Layer 11 of a small transformer language model trained on English Wikipedia (15 layers, counted from 0, width 128).
Take only the direct path to the model's output, skipping the later layers: a vector added to the residual stream pushes a token's score in proportion to its dot product with that token's output vector.

Output vectors of the tokens that the questions are about. A number n stands for (n - 500) times 0.0026.
"ce": 164 616 146 612 576 390 542 664 673 425 502 628 413 362 417 628 465 639 165 805 576 529 438 584 641 540 252 569 468 499 558 473 668 334 557 486 568 863 403 297 428 279 596 698 740 518 587 663 285 657 441 329 411 474 439 564 499 522 508 452 568 499 559 625 247 502 288 600 417 436 607 657 406 601 676 466 589 404 551 450 598 709 623 488 496 618 611 561 445 456 542 519 623 565 522 576 607 473 532 511 285 363 393 393 456 240 723 546 487 481 374 652 301 435 263 403 389 218 506 547 670 630 339 438 401 490 774 359
"|": 116 404 327 573 720 439 237 545 615 465 416 650 485 458 583 581 572 566 556 622 769 552 481 276 492 351 581 665 296 420 592 594 699 395 428 589 642 566 612 421 348 497 459 563 545 448 507 552 325 645 532 448 504 639 493 641 386 646 453 444 463 550 565 376 346 556 582 341 395 462 584 367 528 436 508 465 632 551 345 369 508 697 575 638 492 476 625 718 415 415 419 307 484 461 410 456 656 279 573 449 526 559 576 459 502 357 472 344 380 266 515 667 522 528 553 395 769 275 398 622 697 659 552 250 527 504 730 493
"%": 140 479 558 728 526 582 350 482 500 501 532 626 578 434 655 581 652 688 457 538 371 510 657 388 377 417 511 549 587 548 391 345 700 434 602 467 612 738 428 201 360 412 468 573 725 537 440 508 349 648 521 359 444 366 639 624 794 589 599 477 680 643 369 749 535 433 632 482 268 512 628 528 389 696 630 561 693 673 295 267 474 321 566 788 404 532 534 493 255 429 466 441 448 582 153 568 761 576 557 278 512 543 361 500 534 176 512 654 509 229 342 609 615 427 402 465 506 633 378 218 501 555 602 544 441 435 474 182
"qu": 196 633 567 459 745 438 437 648 699 529 622 684 347 396 527 609 447 427 371 674 577 422 656 414 472 466 447 495 395 676 291 471 759 347 443 600 350 618 442 488 688 474 609 365 562 508 568 480 357 475 453 634 434 575 483 503 770 457 512 608 589 424 539 512 182 490 371 373 509 429 516 557 521 499 499 423 409 671 465 662 376 538 462 515 452 607 786 591 419 517 663 313 657 544 561 677 317 487 466 464 509 571 531 388 394 226 675 507 359 682 439 544 411 420 269 189 452 626 278 553 475 630 456 390 485 417 790 487
"art": 402 454 412 444 824 746 501 401 482 365 576 454 450 268 535 467 519 496 604 488 523 274 351 532 621 665 410 534 493 512 416 498 652 759 468 421 731 814 650 487 369 485 587 297 550 465 484 369 556 675 224 610 474 598 728 493 434 672 385 687 605 763 466 657 618 549 388 489 525 418 406 256 450 750 505 514 428 386 475 506 331 515 515 482 451 562 497 734 417 581 363 323 781 421 427 567 712 260 445 407 381 366 530 457 455 391 660 438 416 531 362 718 596 496 560 18 555 438 553 540 599 324 349 416 515 700 329 523
"i": 364 450 562 546 515 426 533 554 510 409 552 594 295 441 418 459 445 564 427 378 408 385 380 652 549 542 445 544 540 288 483 612 637 416 543 506 569 593 476 387 395 733 449 551 423 594 459 491 549 451 398 429 818 514 443 710 534 497 504 530 509 650 486 429 488 511 488 629 603 536 444 455 520 412 368 587 563 467 605 436 397 483 414 444 470 430 629 749 477 554 622 388 441 459 491 605 564 500 368 449 457 483 551 452 444 494 458 442 349 522 397 607 359 518 481 574 638 506 541 313 422 612 621 651 519 578 681 342
"|---": 185 512 395 657 903 485 220 417 321 410 555 427 525 327 633 681 435 466 458 558 561 600 489 340 599 329 494 520 531 608 531 511 643 527 514 632 606 632 481 343 474 617 320 474 694 696 391 530 318 559 530 485 612 561 542 551 424 619 546 475 431 452 297 700 560 778 562 421 456 442 522 331 277 506 649 476 621 671 398 371 378 462 587 549 473 429 553 738 394 317 589 176 476 408 338 709 557 304 468 318 442 538 432 600 551 276 639 527 448 422 535 688 597 592 521 326 753 341 529 442 627 638 428 307 520 565 721 369
"e,": 325 493 456 603 779 685 372 573 666 566 540 511 442 274 458 542 459 584 435 334 340 617 697 469 616 482 193 359 309 529 553 343 699 532 549 377 332 638 526 458 587 492 288 508 569 657 529 496 387 450 424 406 780 583 384 461 566 688 439 524 578 580 117 521 395 568 408 486 621 495 488 624 629 549 703 586 524 766 509 425 408 667 684 528 401 643 517 671 371 649 479 730 526 381 356 483 578 258 462 354 554 444 340 352 504 477 468 495 624 438 326 660 248 615 452 381 404 471 550 509 583 585 461 610 610 436 342 412
"ere": 440 474 534 646 885 527 489 442 540 501 486 361 686 386 368 600 553 707 175 540 493 461 497 457 439 398 171 222 700 521 730 477 519 410 505 307 662 681 641 504 466 455 555 425 601 647 631 618 429 592 310 553 669 597 455 509 624 569 411 494 663 721 353 726 519 645 585 293 331 508 652 427 688 559 454 497 453 678 369 460 206 680 260 441 450 465 395 727 456 597 765 291 762 566 341 455 501 390 465 222 538 395 638 477 674 324 505 642 427 420 249 524 508 422 502 189 592 506 593 534 430 563 378 420 429 426 479 453
"==": 296 254 399 665 700 553 348 467 422 445 479 710 291 493 388 528 569 442 622 630 638 363 479 318 424 330 563 482 303 654 582 536 493 614 268 667 632 394 611 417 415 508 557 668 410 355 451 581 457 568 440 372 452 579 521 659 592 621 646 522 554 464 643 621 510 394 743 379 351 479 546 461 455 405 633 360 519 612 419 360 487 459 452 513 456 525 617 859 374 521 424 348 630 597 300 373 691 616 503 581 539 658 535 487 428 525 614 831 214 312 532 527 688 675 346 305 463 432 343 335 472 393 624 369 548 630 670 430
"@": 325 463 530 675 703 597 445 642 511 269 436 611 356 541 521 562 591 543 267 671 654 515 460 436 563 472 484 481 521 462 473 508 476 314 364 496 659 650 633 364 343 581 480 470 508 493 437 404 432 492 552 303 506 594 629 462 677 627 616 548 729 679 331 675 373 588 499 370 417 518 539 619 322 448 525 514 525 576 433 516 292 615 367 608 421 737 671 563 390 359 710 461 798 575 551 688 437 357 598 251 302 477 414 366 473 274 444 409 408 275 576 616 619 387 265 601 975 380 366 282 474 570 549 339 698 476 585 357
"ated": 416 223 354 756 597 683 427 522 420 567 703 475 390 265 473 655 538 577 529 284 370 582 670 547 547 255 387 510 254 563 671 581 598 477 581 283 397 574 680 433 333 591 403 552 563 674 330 576 413 425 365 363 773 415 782 535 515 570 509 606 759 572 416 672 513 336 446 478 313 539 362 365 491 692 520 480 499 391 580 693 366 705 462 407 391 617 574 618 526 446 499 242 646 804 549 676 621 257 355 444 580 570 454 314 459 339 495 460 335 577 488 597 392 594 499 297 533 529 526 395 645 422 344 383 564 690 585 508
"ber": 470 511 321 591 798 576 473 598 495 339 643 778 640 90 520 632 379 347 668 660 788 638 353 659 536 665 504 429 508 394 514 559 665 657 577 271 485 508 469 374 460 448 196 498 540 348 409 708 378 776 627 355 381 519 367 401 554 354 375 601 566 406 325 503 556 444 456 402 469 513 483 498 554 367 548 563 596 737 550 437 474 452 492 442 478 634 498 613 275 614 779 572 527 583 503 688 693 386 501 465 384 392 548 334 345 305 498 618 353 520 368 556 615 485 294 310 657 502 244 513 704 610 348 498 606 540 665 170
"et": 330 334 554 462 772 679 578 339 505 556 522 423 364 476 638 516 419 749 311 453 480 312 584 609 552 584 235 424 569 588 457 419 549 470 546 477 432 831 812 578 417 526 440 605 299 491 554 408 564 576 363 545 839 357 480 567 633 446 556 526 420 414 276 495 550 516 464 410 505 473 512 439 439 475 733 575 381 643 545 329 457 420 431 458 447 445 548 768 480 512 337 513 534 711 619 540 470 444 564 376 410 509 373 534 517 466 656 423 426 526 368 433 217 425 528 392 670 388 367 551 552 487 578 558 529 649 692 425
" were": 561 534 662 669 524 549 295 362 371 514 563 561 403 349 549 494 476 589 627 456 563 323 577 328 465 479 200 307 563 531 362 303 624 524 531 341 558 691 397 241 577 522 214 657 537 479 654 592 272 626 470 334 471 446 473 482 519 577 650 533 560 477 475 808 195 434 343 414 344 664 611 386 430 493 486 625 488 607 376 599 603 531 448 783 441 649 707 493 387 648 421 501 728 474 383 646 621 508 624 508 559 493 495 273 428 452 551 704 306 343 373 649 639 694 399 429 738 368 472 311 577 445 603 452 701 497 492 534
" of": 571 454 498 571 518 677 113 514 548 473 622 490 512 384 589 514 576 497 344 604 565 555 403 420 359 511 541 402 567 461 457 356 483 670 463 496 528 622 362 215 589 496 442 502 481 477 567 564 415 564 440 533 549 429 355 580 473 615 738 556 431 442 595 597 492 407 392 465 635 604 419 373 536 446 444 605 549 527 451 556 522 400 397 715 488 579 573 543 529 472 443 451 603 598 436 510 395 453 625 450 571 586 513 687 418 555 507 701 394 517 551 558 349 535 360 453 445 563 218 371 461 607 418 483 488 580 579 514
"ir": 386 398 428 487 598 480 520 415 399 668 603 552 327 278 479 489 495 559 622 592 574 366 487 534 450 550 374 508 649 612 242 407 674 485 779 583 483 481 489 539 504 590 619 577 549 405 477 491 540 640 364 449 631 651 676 545 578 498 496 409 583 589 312 654 631 423 298 634 451 444 208 515 361 661 596 494 578 567 566 520 437 619 382 569 519 504 457 653 556 608 838 126 723 317 401 411 409 581 409 408 446 530 585 325 535 269 504 544 360 308 227 496 556 374 601 670 551 298 479 433 459 334 634 614 607 547 683 284
"ight": 491 645 685 708 733 600 561 597 353 377 328 632 513 171 522 758 191 479 333 649 625 363 756 625 499 641 618 394 604 680 409 430 665 469 314 571 577 389 564 434 380 519 529 512 571 691 380 550 216 513 225 457 573 521 822 338 687 423 662 591 722 644 330 218 415 510 472 406 468 591 367 499 491 381 630 548 290 564 569 388 205 447 371 492 465 823 545 757 484 597 329 369 642 639 409 375 433 407 346 385 394 297 311 576 345 336 545 293 507 522 452 694 458 396 547 556 686 504 607 186 605 478 481 612 600 641 641 592
"ly": 461 257 288 355 544 717 492 529 590 278 580 472 479 470 526 501 638 561 611 668 601 557 356 524 498 588 577 549 296 641 501 405 626 315 489 779 596 607 603 78 292 259 291 693 505 496 387 860 497 550 249 292 501 653 511 370 694 557 640 698 520 656 462 399 293 759 323 340 395 538 419 501 528 363 456 635 322 362 514 582 536 623 390 300 509 607 594 752 447 516 688 546 606 497 188 761 561 422 694 252 489 546 223 201 575 454 445 334 564 570 521 789 600 524 527 491 480 269 436 584 682 583 498 451 346 582 755 422
"ry": 138 374 447 646 446 682 531 452 543 235 359 259 429 323 463 493 639 673 372 511 470 527 329 485 675 615 236 454 266 569 536 386 411 497 219 468 598 447 468 447 275 385 357 563 454 492 664 814 308 610 546 278 634 458 822 541 605 333 474 646 676 701 619 468 683 581 435 466 664 515 419 489 353 590 394 573 514 590 360 438 484 523 623 500 467 666 615 813 420 587 561 526 864 298 375 670 572 472 532 312 400 438 453 513 485 539 653 531 553 510 524 754 500 345 287 614 694 518 449 578 568 454 440 407 377 467 778 390
"]": 99 258 473 765 487 485 303 567 628 447 580 433 593 443 542 627 568 624 268 760 748 338 445 384 639 539 389 362 525 676 438 248 803 254 616 431 761 630 507 212 335 561 536 272 559 916 432 522 522 634 502 763 543 555 745 720 647 709 647 533 721 526 221 625 538 439 582 329 357 716 307 528 530 520 217 472 523 490 350 542 316 687 475 514 474 766 474 583 555 411 567 427 628 554 682 512 369 180 369 517 610 230 384 247 516 508 574 251 524 294 606 523 357 537 326 244 786 260 482 537 753 486 330 170 597 621 523 585
"nd": 162 399 434 493 726 511 348 383 559 397 534 363 471 236 499 594 568 572 333 369 551 409 398 474 667 584 700 366 339 655 597 394 804 573 604 457 530 494 357 182 618 467 570 516 591 391 396 541 405 672 485 341 413 626 570 643 741 359 619 751 441 692 491 494 698 651 418 263 514 408 522 484 358 362 467 446 703 760 573 567 167 434 589 529 484 568 495 515 430 617 673 416 815 601 575 945 713 517 540 451 136 437 164 356 571 341 359 692 456 404 413 518 625 461 575 443 439 481 320 611 621 589 338 281 350 725 627 481
"ation": 430 315 254 950 618 479 476 327 322 475 584 401 443 499 702 634 441 515 342 283 379 477 653 528 307 165 371 538 535 772 413 463 631 593 331 266 519 673 650 511 493 735 474 484 426 650 496 724 384 493 418 372 796 466 745 457 481 493 641 444 714 688 462 437 298 417 357 423 422 500 500 431 626 557 524 440 606 437 627 647 648 557 441 345 388 700 663 734 558 427 493 459 634 711 206 621 496 326 427 296 410 454 536 506 378 428 660 451 435 510 533 398 535 561 511 462 493 573 543 489 486 555 307 489 380 663 542 528
"el": 362 391 590 360 782 494 500 425 391 804 536 469 410 194 550 543 561 518 415 262 543 516 602 400 571 438 455 395 457 623 472 524 576 605 538 530 531 809 583 600 398 596 392 296 400 610 498 681 386 511 383 522 538 567 517 487 584 537 448 598 384 570 326 735 607 408 461 586 723 497 453 425 523 279 482 483 382 647 506 396 191 423 521 526 480 489 440 822 385 542 600 580 662 578 544 500 444 544 513 497 408 468 311 414 510 550 445 545 401 458 426 728 474 341 518 341 556 476 475 595 515 609 581 419 556 582 595 282

Each question shows what one neuron of this layer's MLP adds at an activation of 1. A number n stands for (n - 500) times 0.0018.

n220: 545 434 394 451 510 463 439 509 369 404 415 453 525 500 512 455 453 543 458 467 481 428 358 491 497 377 487 620 503 548 593 647 454 457 572 601 411 391 705 471 678 596 326 376 517 481 607 539 361 403 422 605 610 466 453 577 419 588 440 591 421 610 542 454 373 454 539 486 530 412 446 432 418 491 681 431 579 648 289 519 500 520 574 622 557 416 544 586 555 420 765 456 542 433 408 486 401 441 556 423 425 449 333 325 655 354 694 139 584 574 601 559 494 415 625 446 446 410 715 579 713 461 557 524 737 425 559 535
Pushed up most: "|---"

n206: 461 319 518 394 591 673 665 641 592 631 582 385 497 615 478 513 420 483 472 421 322 330 476 515 691 465 584 355 428 357 609 524 541 792 669 491 530 463 578 621 340 597 577 437 609 371 482 477 522 473 333 371 628 397 467 503 563 586 395 350 377 459 500 566 439 497 452 514 439 597 371 479 387 593 409 570 411 700 334 609 457 512 512 477 430 492 679 662 491 450 670 240 510 549 561 329 588 478 585 506 605 464 487 531 459 491 547 551 517 587 338 559 628 404 513 418 426 519 506 398 625 570 358 701 506 534 359 356
Pushed up most: "art"

n159: 403 243 366 493 516 525 597 482 534 400 444 385 401 527 494 713 574 421 562 448 554 624 492 550 360 449 584 476 705 497 568 334 514 509 503 333 494 509 488 526 440 412 351 509 520 585 547 301 512 556 441 532 434 661 372 615 303 344 483 564 558 513 528 523 558 538 672 572 522 644 387 446 445 458 608 529 444 486 440 506 483 538 521 703 877 358 599 424 430 351 509 497 523 361 575 608 433 440 550 488 706 608 475 521 532 370 753 590 507 404 464 408 506 274 585 561 545 432 538 286 654 567 355 410 546 721 600 526
Pushed up most: "|---"

n128: 467 578 606 507 448 447 768 473 411 478 392 500 379 449 472 542 600 503 446 530 510 515 444 520 554 389 683 320 509 582 535 292 514 570 534 494 447 589 449 323 638 442 515 562 472 381 477 497 602 489 399 429 392 374 669 483 653 557 552 249 341 591 397 448 737 647 614 511 610 438 365 632 585 575 637 481 583 562 656 378 550 581 306 406 422 568 366 625 488 559 437 473 391 494 561 531 246 516 525 580 532 446 494 354 550 559 327 422 530 568 611 415 758 565 538 497 391 484 506 640 462 226 521 581 652 397 544 541
Which of these tokens does it push down most? "|"

n270: 203 539 635 339 458 289 423 723 573 399 486 685 500 536 531 524 637 594 632 451 394 373 506 560 521 583 639 477 575 569 395 454 503 364 394 320 349 579 497 415 303 500 500 449 594 348 544 393 413 572 358 627 454 445 407 285 466 493 616 576 457 678 421 543 493 503 302 506 410 640 500 458 515 474 472 552 442 509 794 566 514 601 445 339 527 644 476 543 380 527 646 513 392 300 522 595 726 415 639 597 483 584 658 579 525 344 480 591 438 547 371 471 510 504 592 451 259 256 639 421 434 513 683 558 655 530 517 668
Which of these tokens does it push down most? "ry"

n239: 458 500 518 470 487 535 403 374 706 497 539 689 528 461 289 394 399 465 474 509 404 473 446 556 538 359 474 449 539 409 429 434 464 547 503 689 437 448 554 500 481 625 476 470 581 538 368 466 687 646 539 552 467 774 482 471 547 436 252 650 549 525 604 431 603 598 654 417 571 388 513 584 272 494 617 640 458 540 290 664 533 304 431 448 246 489 660 378 576 298 585 425 665 475 427 645 318 576 604 649 608 518 522 543 459 426 386 609 548 612 479 553 319 479 500 470 519 603 465 465 613 430 597 569 333 584 466 559
Which of these tokens does it push down most? "ation"

n318: 519 613 535 597 422 634 568 513 167 497 627 626 432 491 336 413 488 442 533 446 377 620 545 512 533 696 335 686 409 424 690 767 477 335 515 716 540 548 559 462 395 189 506 627 582 484 454 450 542 644 469 515 688 347 438 608 402 560 621 468 510 464 544 500 594 543 550 376 532 466 463 585 609 597 560 477 546 377 631 352 531 448 563 479 577 435 587 391 366 477 539 400 385 407 648 494 509 542 319 341 365 369 371 366 469 595 635 459 394 455 350 586 350 436 520 491 318 561 539 643 530 615 601 735 512 433 503 524
Pushed up most: "ce"

n187: 354 453 444 582 667 380 610 318 544 490 503 336 491 497 435 420 476 500 357 522 444 534 661 479 585 595 407 460 295 444 609 481 522 326 630 738 570 708 173 702 464 372 399 313 431 452 660 494 363 585 358 624 328 493 705 470 487 425 426 516 446 575 558 535 596 492 457 403 472 436 527 432 565 481 488 451 640 483 503 440 421 461 500 317 391 611 526 711 545 554 633 647 457 398 449 596 403 341 438 484 493 466 382 450 542 603 568 491 587 353 522 521 471 652 663 578 440 686 471 421 554 406 637 284 556 580 603 569
Which of these tokens does it push down most? " of"

n59: 488 581 649 313 453 566 354 376 526 512 632 384 438 372 476 519 491 458 690 412 692 488 433 559 396 427 605 474 353 523 472 575 521 620 398 417 554 380 442 443 684 547 343 491 398 395 357 356 518 546 623 459 434 457 565 450 578 393 611 662 665 473 390 439 721 550 416 497 344 376 472 445 532 468 470 702 361 549 497 374 580 679 629 577 469 489 632 659 584 557 461 549 488 595 475 410 541 464 400 429 591 385 768 468 497 460 542 705 419 435 451 520 497 405 403 485 515 509 497 537 419 535 642 414 610 487 701 421
Which two tokens does it push up most, strongest first? "ber", "=="

n183: 476 687 706 550 562 516 590 632 683 376 641 482 367 581 450 455 450 590 455 488 430 434 640 488 360 573 432 578 578 321 482 623 549 261 405 608 613 308 398 366 538 382 547 393 511 425 655 446 593 561 490 717 523 456 444 624 497 576 511 463 506 601 419 466 378 573 536 464 359 427 387 473 525 464 551 313 388 514 360 548 533 323 440 511 467 376 455 321 503 723 491 548 439 555 465 554 527 500 497 522 557 392 528 397 603 415 415 617 585 571 401 512 562 654 519 663 506 696 434 350 442 570 518 500 299 375 671 725
Which of these tokens does it push down most? "el"

n296: 590 526 251 429 365 296 486 583 523 593 524 622 373 516 497 706 424 419 452 588 585 603 635 668 456 524 524 587 683 429 456 346 358 460 602 421 307 715 570 594 376 442 443 662 681 667 537 548 722 610 413 570 427 649 342 432 460 382 606 732 451 652 509 534 555 343 555 447 340 337 507 510 284 494 382 534 437 425 543 510 251 441 573 363 626 575 527 454 559 454 564 506 335 293 627 660 455 526 570 612 402 436 537 539 399 544 416 471 605 500 455 387 537 606 392 719 442 672 540 452 454 575 529 487 512 479 543 375
Which two tokens does it push up most, strongest first? "ce", "ber"

n161: 463 478 368 582 691 549 500 531 737 403 469 655 412 519 662 600 647 593 377 651 681 562 336 606 388 381 500 397 472 484 536 450 641 416 416 624 472 652 401 327 500 462 780 482 486 497 446 497 721 511 605 385 341 666 626 491 574 467 551 430 411 650 627 435 474 576 677 454 608 506 423 528 662 531 409 326 546 381 448 503 266 413 450 512 352 594 338 630 488 423 607 713 547 452 536 397 481 368 477 494 621 410 523 469 476 357 673 600 419 359 478 402 365 380 389 569 573 340 545 487 533 481 328 512 429 555 500 597
Which of these tokens does it push down most? " were"

n122: 323 515 597 586 578 456 616 628 555 577 572 535 292 503 506 612 400 541 562 573 614 323 438 308 446 354 763 452 533 370 526 548 584 497 559 319 320 460 458 415 494 458 518 618 467 397 535 503 367 405 490 600 536 303 453 494 457 475 366 540 573 327 486 497 325 454 664 439 384 573 439 551 508 554 426 744 450 388 587 660 560 601 557 278 492 435 427 661 456 491 478 500 670 503 598 387 401 565 584 448 711 697 658 524 386 655 500 557 426 608 423 389 550 554 443 464 369 596 509 525 699 412 437 416 500 447 550 596
Pushed up most: "qu"

n243: 338 312 470 540 518 497 436 487 580 306 421 297 305 457 582 542 626 465 469 353 399 629 429 570 566 490 662 579 326 560 353 497 521 535 549 406 477 447 490 654 462 467 532 526 421 568 500 670 771 474 253 444 396 534 474 663 558 483 617 684 390 483 384 453 364 506 621 751 396 455 810 677 527 615 581 333 484 472 425 472 536 446 546 491 442 525 210 449 596 564 483 676 521 396 386 491 603 494 486 442 548 441 514 473 596 696 631 405 559 622 474 445 514 321 724 408 613 264 452 420 633 647 480 513 619 451 650 296
Which two tokens does it push up most, strongest first? "ly", "ry"

n233: 538 436 599 291 425 252 680 614 445 592 562 305 408 468 543 534 593 433 434 314 470 634 466 537 554 537 554 500 462 692 528 541 592 583 382 445 613 593 386 597 480 558 447 559 526 378 546 599 676 559 521 382 510 608 594 282 510 480 422 661 545 467 471 557 392 423 570 404 697 624 459 465 486 421 530 312 447 559 648 429 346 518 509 509 379 554 567 735 478 333 533 579 612 454 479 614 404 614 361 317 487 636 370 615 463 525 330 269 518 663 487 553 697 486 876 672 364 408 371 480 412 423 382 595 433 453 421 518
Pushed up most: "el"

n162: 648 426 354 440 445 684 459 535 399 560 472 443 506 384 640 466 784 525 524 585 290 458 434 400 341 568 459 632 551 413 422 384 488 481 374 441 380 699 299 465 513 600 570 674 652 443 369 476 500 540 493 473 699 751 446 380 463 378 491 366 262 749 449 485 452 552 516 305 726 522 682 430 693 350 530 419 522 617 553 613 521 503 404 482 435 578 469 423 475 282 654 449 521 543 543 612 519 613 701 345 480 577 524 494 566 666 517 385 818 454 423 579 633 551 423 481 476 335 513 452 441 549 448 510 466 521 423 466
Pushed up most: "ly"

n204: 491 500 387 510 395 380 614 575 546 509 576 408 190 573 450 549 527 424 577 460 551 460 519 424 580 612 539 488 473 356 591 642 621 717 548 463 599 432 572 543 497 595 670 452 452 639 547 434 450 170 500 595 349 658 449 567 465 676 600 377 488 513 371 370 490 467 464 709 451 361 510 539 434 494 374 574 640 520 547 387 416 488 473 405 533 480 378 482 506 690 427 524 435 450 593 483 540 574 500 484 532 391 554 466 530 450 649 579 619 506 569 622 428 359 427 713 403 594 576 343 311 518 527 560 295 643 422 347
Pushed up most: "i"

n157: 589 554 484 420 561 592 466 368 404 503 627 515 426 728 697 470 299 668 414 356 537 459 483 396 427 674 517 418 450 742 515 377 417 454 233 568 593 487 509 322 533 405 447 705 444 556 506 455 539 600 476 314 589 246 531 473 464 580 549 465 510 454 538 695 396 569 475 239 535 444 608 638 509 547 593 473 472 435 362 557 699 506 591 497 611 453 507 519 497 594 526 438 318 720 467 568 487 372 543 565 633 421 520 564 611 469 397 573 411 477 550 407 523 805 397 300 554 567 444 490 527 407 614 308 593 570 539 319
Which two tokens does it push up most, strongest first? " were", "=="

n131: 555 697 466 686 420 503 493 546 294 459 312 605 477 491 298 582 527 518 624 410 461 466 604 458 494 480 359 414 371 354 521 411 522 476 377 563 379 334 427 547 538 370 376 482 608 589 401 442 662 481 557 298 420 688 539 512 640 432 360 547 625 632 320 324 405 517 436 602 453 500 599 405 553 451 433 497 388 569 356 543 561 441 512 430 558 393 425 449 554 528 442 637 563 532 663 468 599 458 548 601 510 681 665 357 635 434 542 561 358 456 509 343 592 517 623 738 539 293 417 695 429 715 592 488 541 426 672 581
Which of these tokens does it push down most? "art"

n171: 527 543 654 544 356 434 471 447 517 428 504 503 594 497 413 326 552 400 497 443 612 737 589 594 591 458 340 473 530 537 600 437 371 519 596 582 444 253 467 529 448 534 480 346 364 472 364 676 630 365 351 566 417 421 280 637 358 616 473 574 571 458 478 471 578 482 404 512 256 471 593 623 494 338 768 278 467 425 497 560 570 597 427 494 568 316 366 421 574 479 417 371 429 415 609 688 577 350 517 620 706 477 328 584 647 471 535 244 710 613 440 549 507 602 629 627 717 432 559 408 414 470 517 626 354 411 659 720
Which of these tokens does it push down most? "%"

n312: 535 575 361 410 449 385 419 522 401 328 322 512 521 607 307 547 463 670 597 398 563 418 671 497 649 407 654 641 594 522 585 431 449 467 500 568 581 589 578 445 552 355 519 367 424 575 491 562 409 415 657 491 360 340 790 551 562 467 506 490 663 477 445 599 717 568 359 379 343 387 581 600 726 463 381 434 549 535 497 493 451 494 391 375 683 482 417 392 433 468 516 267 638 603 648 462 279 508 611 584 602 478 450 459 325 497 697 597 486 529 637 346 630 532 566 519 476 285 575 606 560 347 591 406 476 384 581 506
Which of these tokens does it push down most? "e,"

n73: 429 429 411 780 705 603 527 446 598 591 685 417 503 457 311 473 430 478 524 592 581 355 414 495 527 332 649 494 545 460 404 611 636 478 474 573 606 362 356 568 468 523 402 511 545 635 423 548 503 418 377 565 463 362 612 365 518 718 541 491 437 277 416 411 446 451 540 422 627 555 628 511 495 452 567 560 558 455 529 642 484 618 525 680 454 391 353 267 357 398 609 433 497 558 473 615 546 462 589 252 518 531 500 640 472 483 521 500 500 491 537 370 696 568 631 392 500 612 456 593 478 529 460 398 538 463 441 511
Pushed up most: "|---"

n119: 453 392 526 548 309 555 603 480 571 503 696 443 505 614 464 457 637 562 497 382 567 415 630 734 531 617 516 433 532 485 435 404 576 424 543 464 463 432 413 645 503 479 600 451 368 539 602 511 311 441 465 470 566 530 537 456 422 720 564 447 692 424 487 478 506 589 404 492 473 676 662 355 593 428 428 282 369 421 422 512 561 587 460 445 843 519 481 240 492 590 403 434 291 607 587 664 506 435 518 521 625 564 341 465 548 625 369 454 402 413 564 463 359 467 652 445 438 494 506 469 514 400 465 445 622 274 488 588
Pushed up most: "]"

n237: 548 458 454 510 487 765 568 467 436 528 444 515 474 376 541 468 562 515 625 384 411 539 576 690 452 267 342 346 554 610 409 452 489 485 500 444 470 669 251 369 371 363 452 595 584 459 500 523 609 585 451 629 546 312 396 523 393 538 508 558 393 567 536 526 339 434 370 697 522 562 574 626 305 461 566 615 633 311 500 310 416 509 416 686 275 647 506 518 392 512 648 434 455 376 410 546 509 318 557 503 481 512 519 488 408 571 579 428 456 494 584 462 609 565 440 567 571 652 588 788 546 607 491 611 604 486 491 644
Pushed up most: " were"

n302: 509 435 393 636 433 685 446 488 422 619 478 563 536 654 396 588 506 389 589 587 292 299 629 557 432 562 614 591 500 345 563 450 572 554 536 497 605 566 433 420 380 652 637 270 585 472 491 383 372 611 465 315 349 694 462 413 463 590 527 584 542 580 415 517 528 551 462 511 398 656 430 573 446 638 500 456 393 486 252 597 467 423 397 478 684 342 606 430 397 573 586 427 301 494 406 575 547 535 485 448 512 418 332 518 612 523 738 344 384 606 450 546 451 386 537 604 557 509 435 622 551 557 420 415 475 639 564 640
Pushed up most: "art"

n96: 695 445 604 637 470 538 559 455 556 541 487 420 531 451 551 688 476 553 486 589 375 570 579 585 445 413 347 372 573 497 577 409 420 527 588 506 416 404 361 731 586 515 512 296 511 386 612 431 469 559 579 517 447 548 305 593 532 462 492 228 420 353 452 283 503 503 318 436 605 307 529 391 494 585 494 468 605 554 494 364 524 444 560 364 475 534 545 322 645 591 516 566 441 572 436 540 399 440 478 513 583 424 305 438 717 589 513 670 589 450 346 536 336 638 519 558 585 819 535 693 576 577 476 282 468 514 446 627
Pushed up most: "e,"

n60: 441 456 554 539 532 599 348 438 533 643 465 526 661 509 460 431 590 526 467 386 662 598 495 572 431 409 386 695 550 491 276 261 655 443 453 663 555 455 682 535 768 494 509 506 582 439 431 628 521 482 535 584 471 611 404 514 408 316 562 470 485 392 432 517 443 479 468 370 605 451 570 629 401 547 525 512 462 456 653 308 542 614 620 559 516 406 644 620 560 533 389 430 687 300 449 656 378 553 543 673 438 444 618 395 350 497 469 535 301 384 521 384 405 252 528 337 468 424 528 544 466 527 453 576 483 607 454 583
Pushed up most: "qu"

n20: 424 506 589 477 648 535 513 515 781 305 550 666 394 454 408 409 563 289 514 491 641 457 486 509 436 481 415 536 421 405 432 546 365 376 424 491 590 349 506 477 551 466 359 632 618 462 606 612 375 452 573 483 447 686 344 340 427 526 531 509 413 468 599 410 319 415 549 539 519 485 477 418 547 557 586 590 572 506 440 555 416 553 563 595 269 580 365 710 642 237 395 386 520 497 579 466 491 451 703 466 404 557 596 460 476 488 271 491 787 594 582 571 459 566 529 436 497 497 661 751 666 435 518 449 416 390 711 456
Pushed up most: "|"

n56: 490 347 401 448 380 500 544 459 545 677 289 578 378 414 490 476 494 463 548 542 349 309 577 488 564 534 666 468 532 442 432 541 595 485 376 402 494 674 557 403 659 241 610 500 526 602 475 318 657 433 500 521 459 658 684 585 553 286 485 526 484 567 429 479 574 391 376 354 503 667 452 427 318 686 566 426 466 358 487 324 676 494 683 669 646 682 497 519 602 523 490 478 544 363 506 596 452 414 517 428 420 743 574 593 407 435 480 668 589 412 614 575 543 316 260 465 469 544 599 446 469 506 471 475 455 653 273 676
Which two tokens does it push up most, strongest first? "art", "%"

n142: 449 508 387 638 690 520 659 636 634 480 473 596 334 711 471 464 431 424 537 457 476 421 595 614 394 349 452 422 472 404 560 419 437 579 503 374 597 449 475 369 471 438 453 494 653 392 552 450 578 409 491 447 634 729 572 398 364 612 618 443 585 400 593 564 515 470 685 644 645 577 473 559 393 464 421 509 635 367 605 434 475 600 550 436 481 566 512 430 533 414 418 530 587 575 266 384 539 500 412 278 488 536 335 571 404 454 606 480 623 529 503 492 451 420 409 463 569 569 413 580 489 597 452 478 444 702 445 462
Pushed up most: "ation"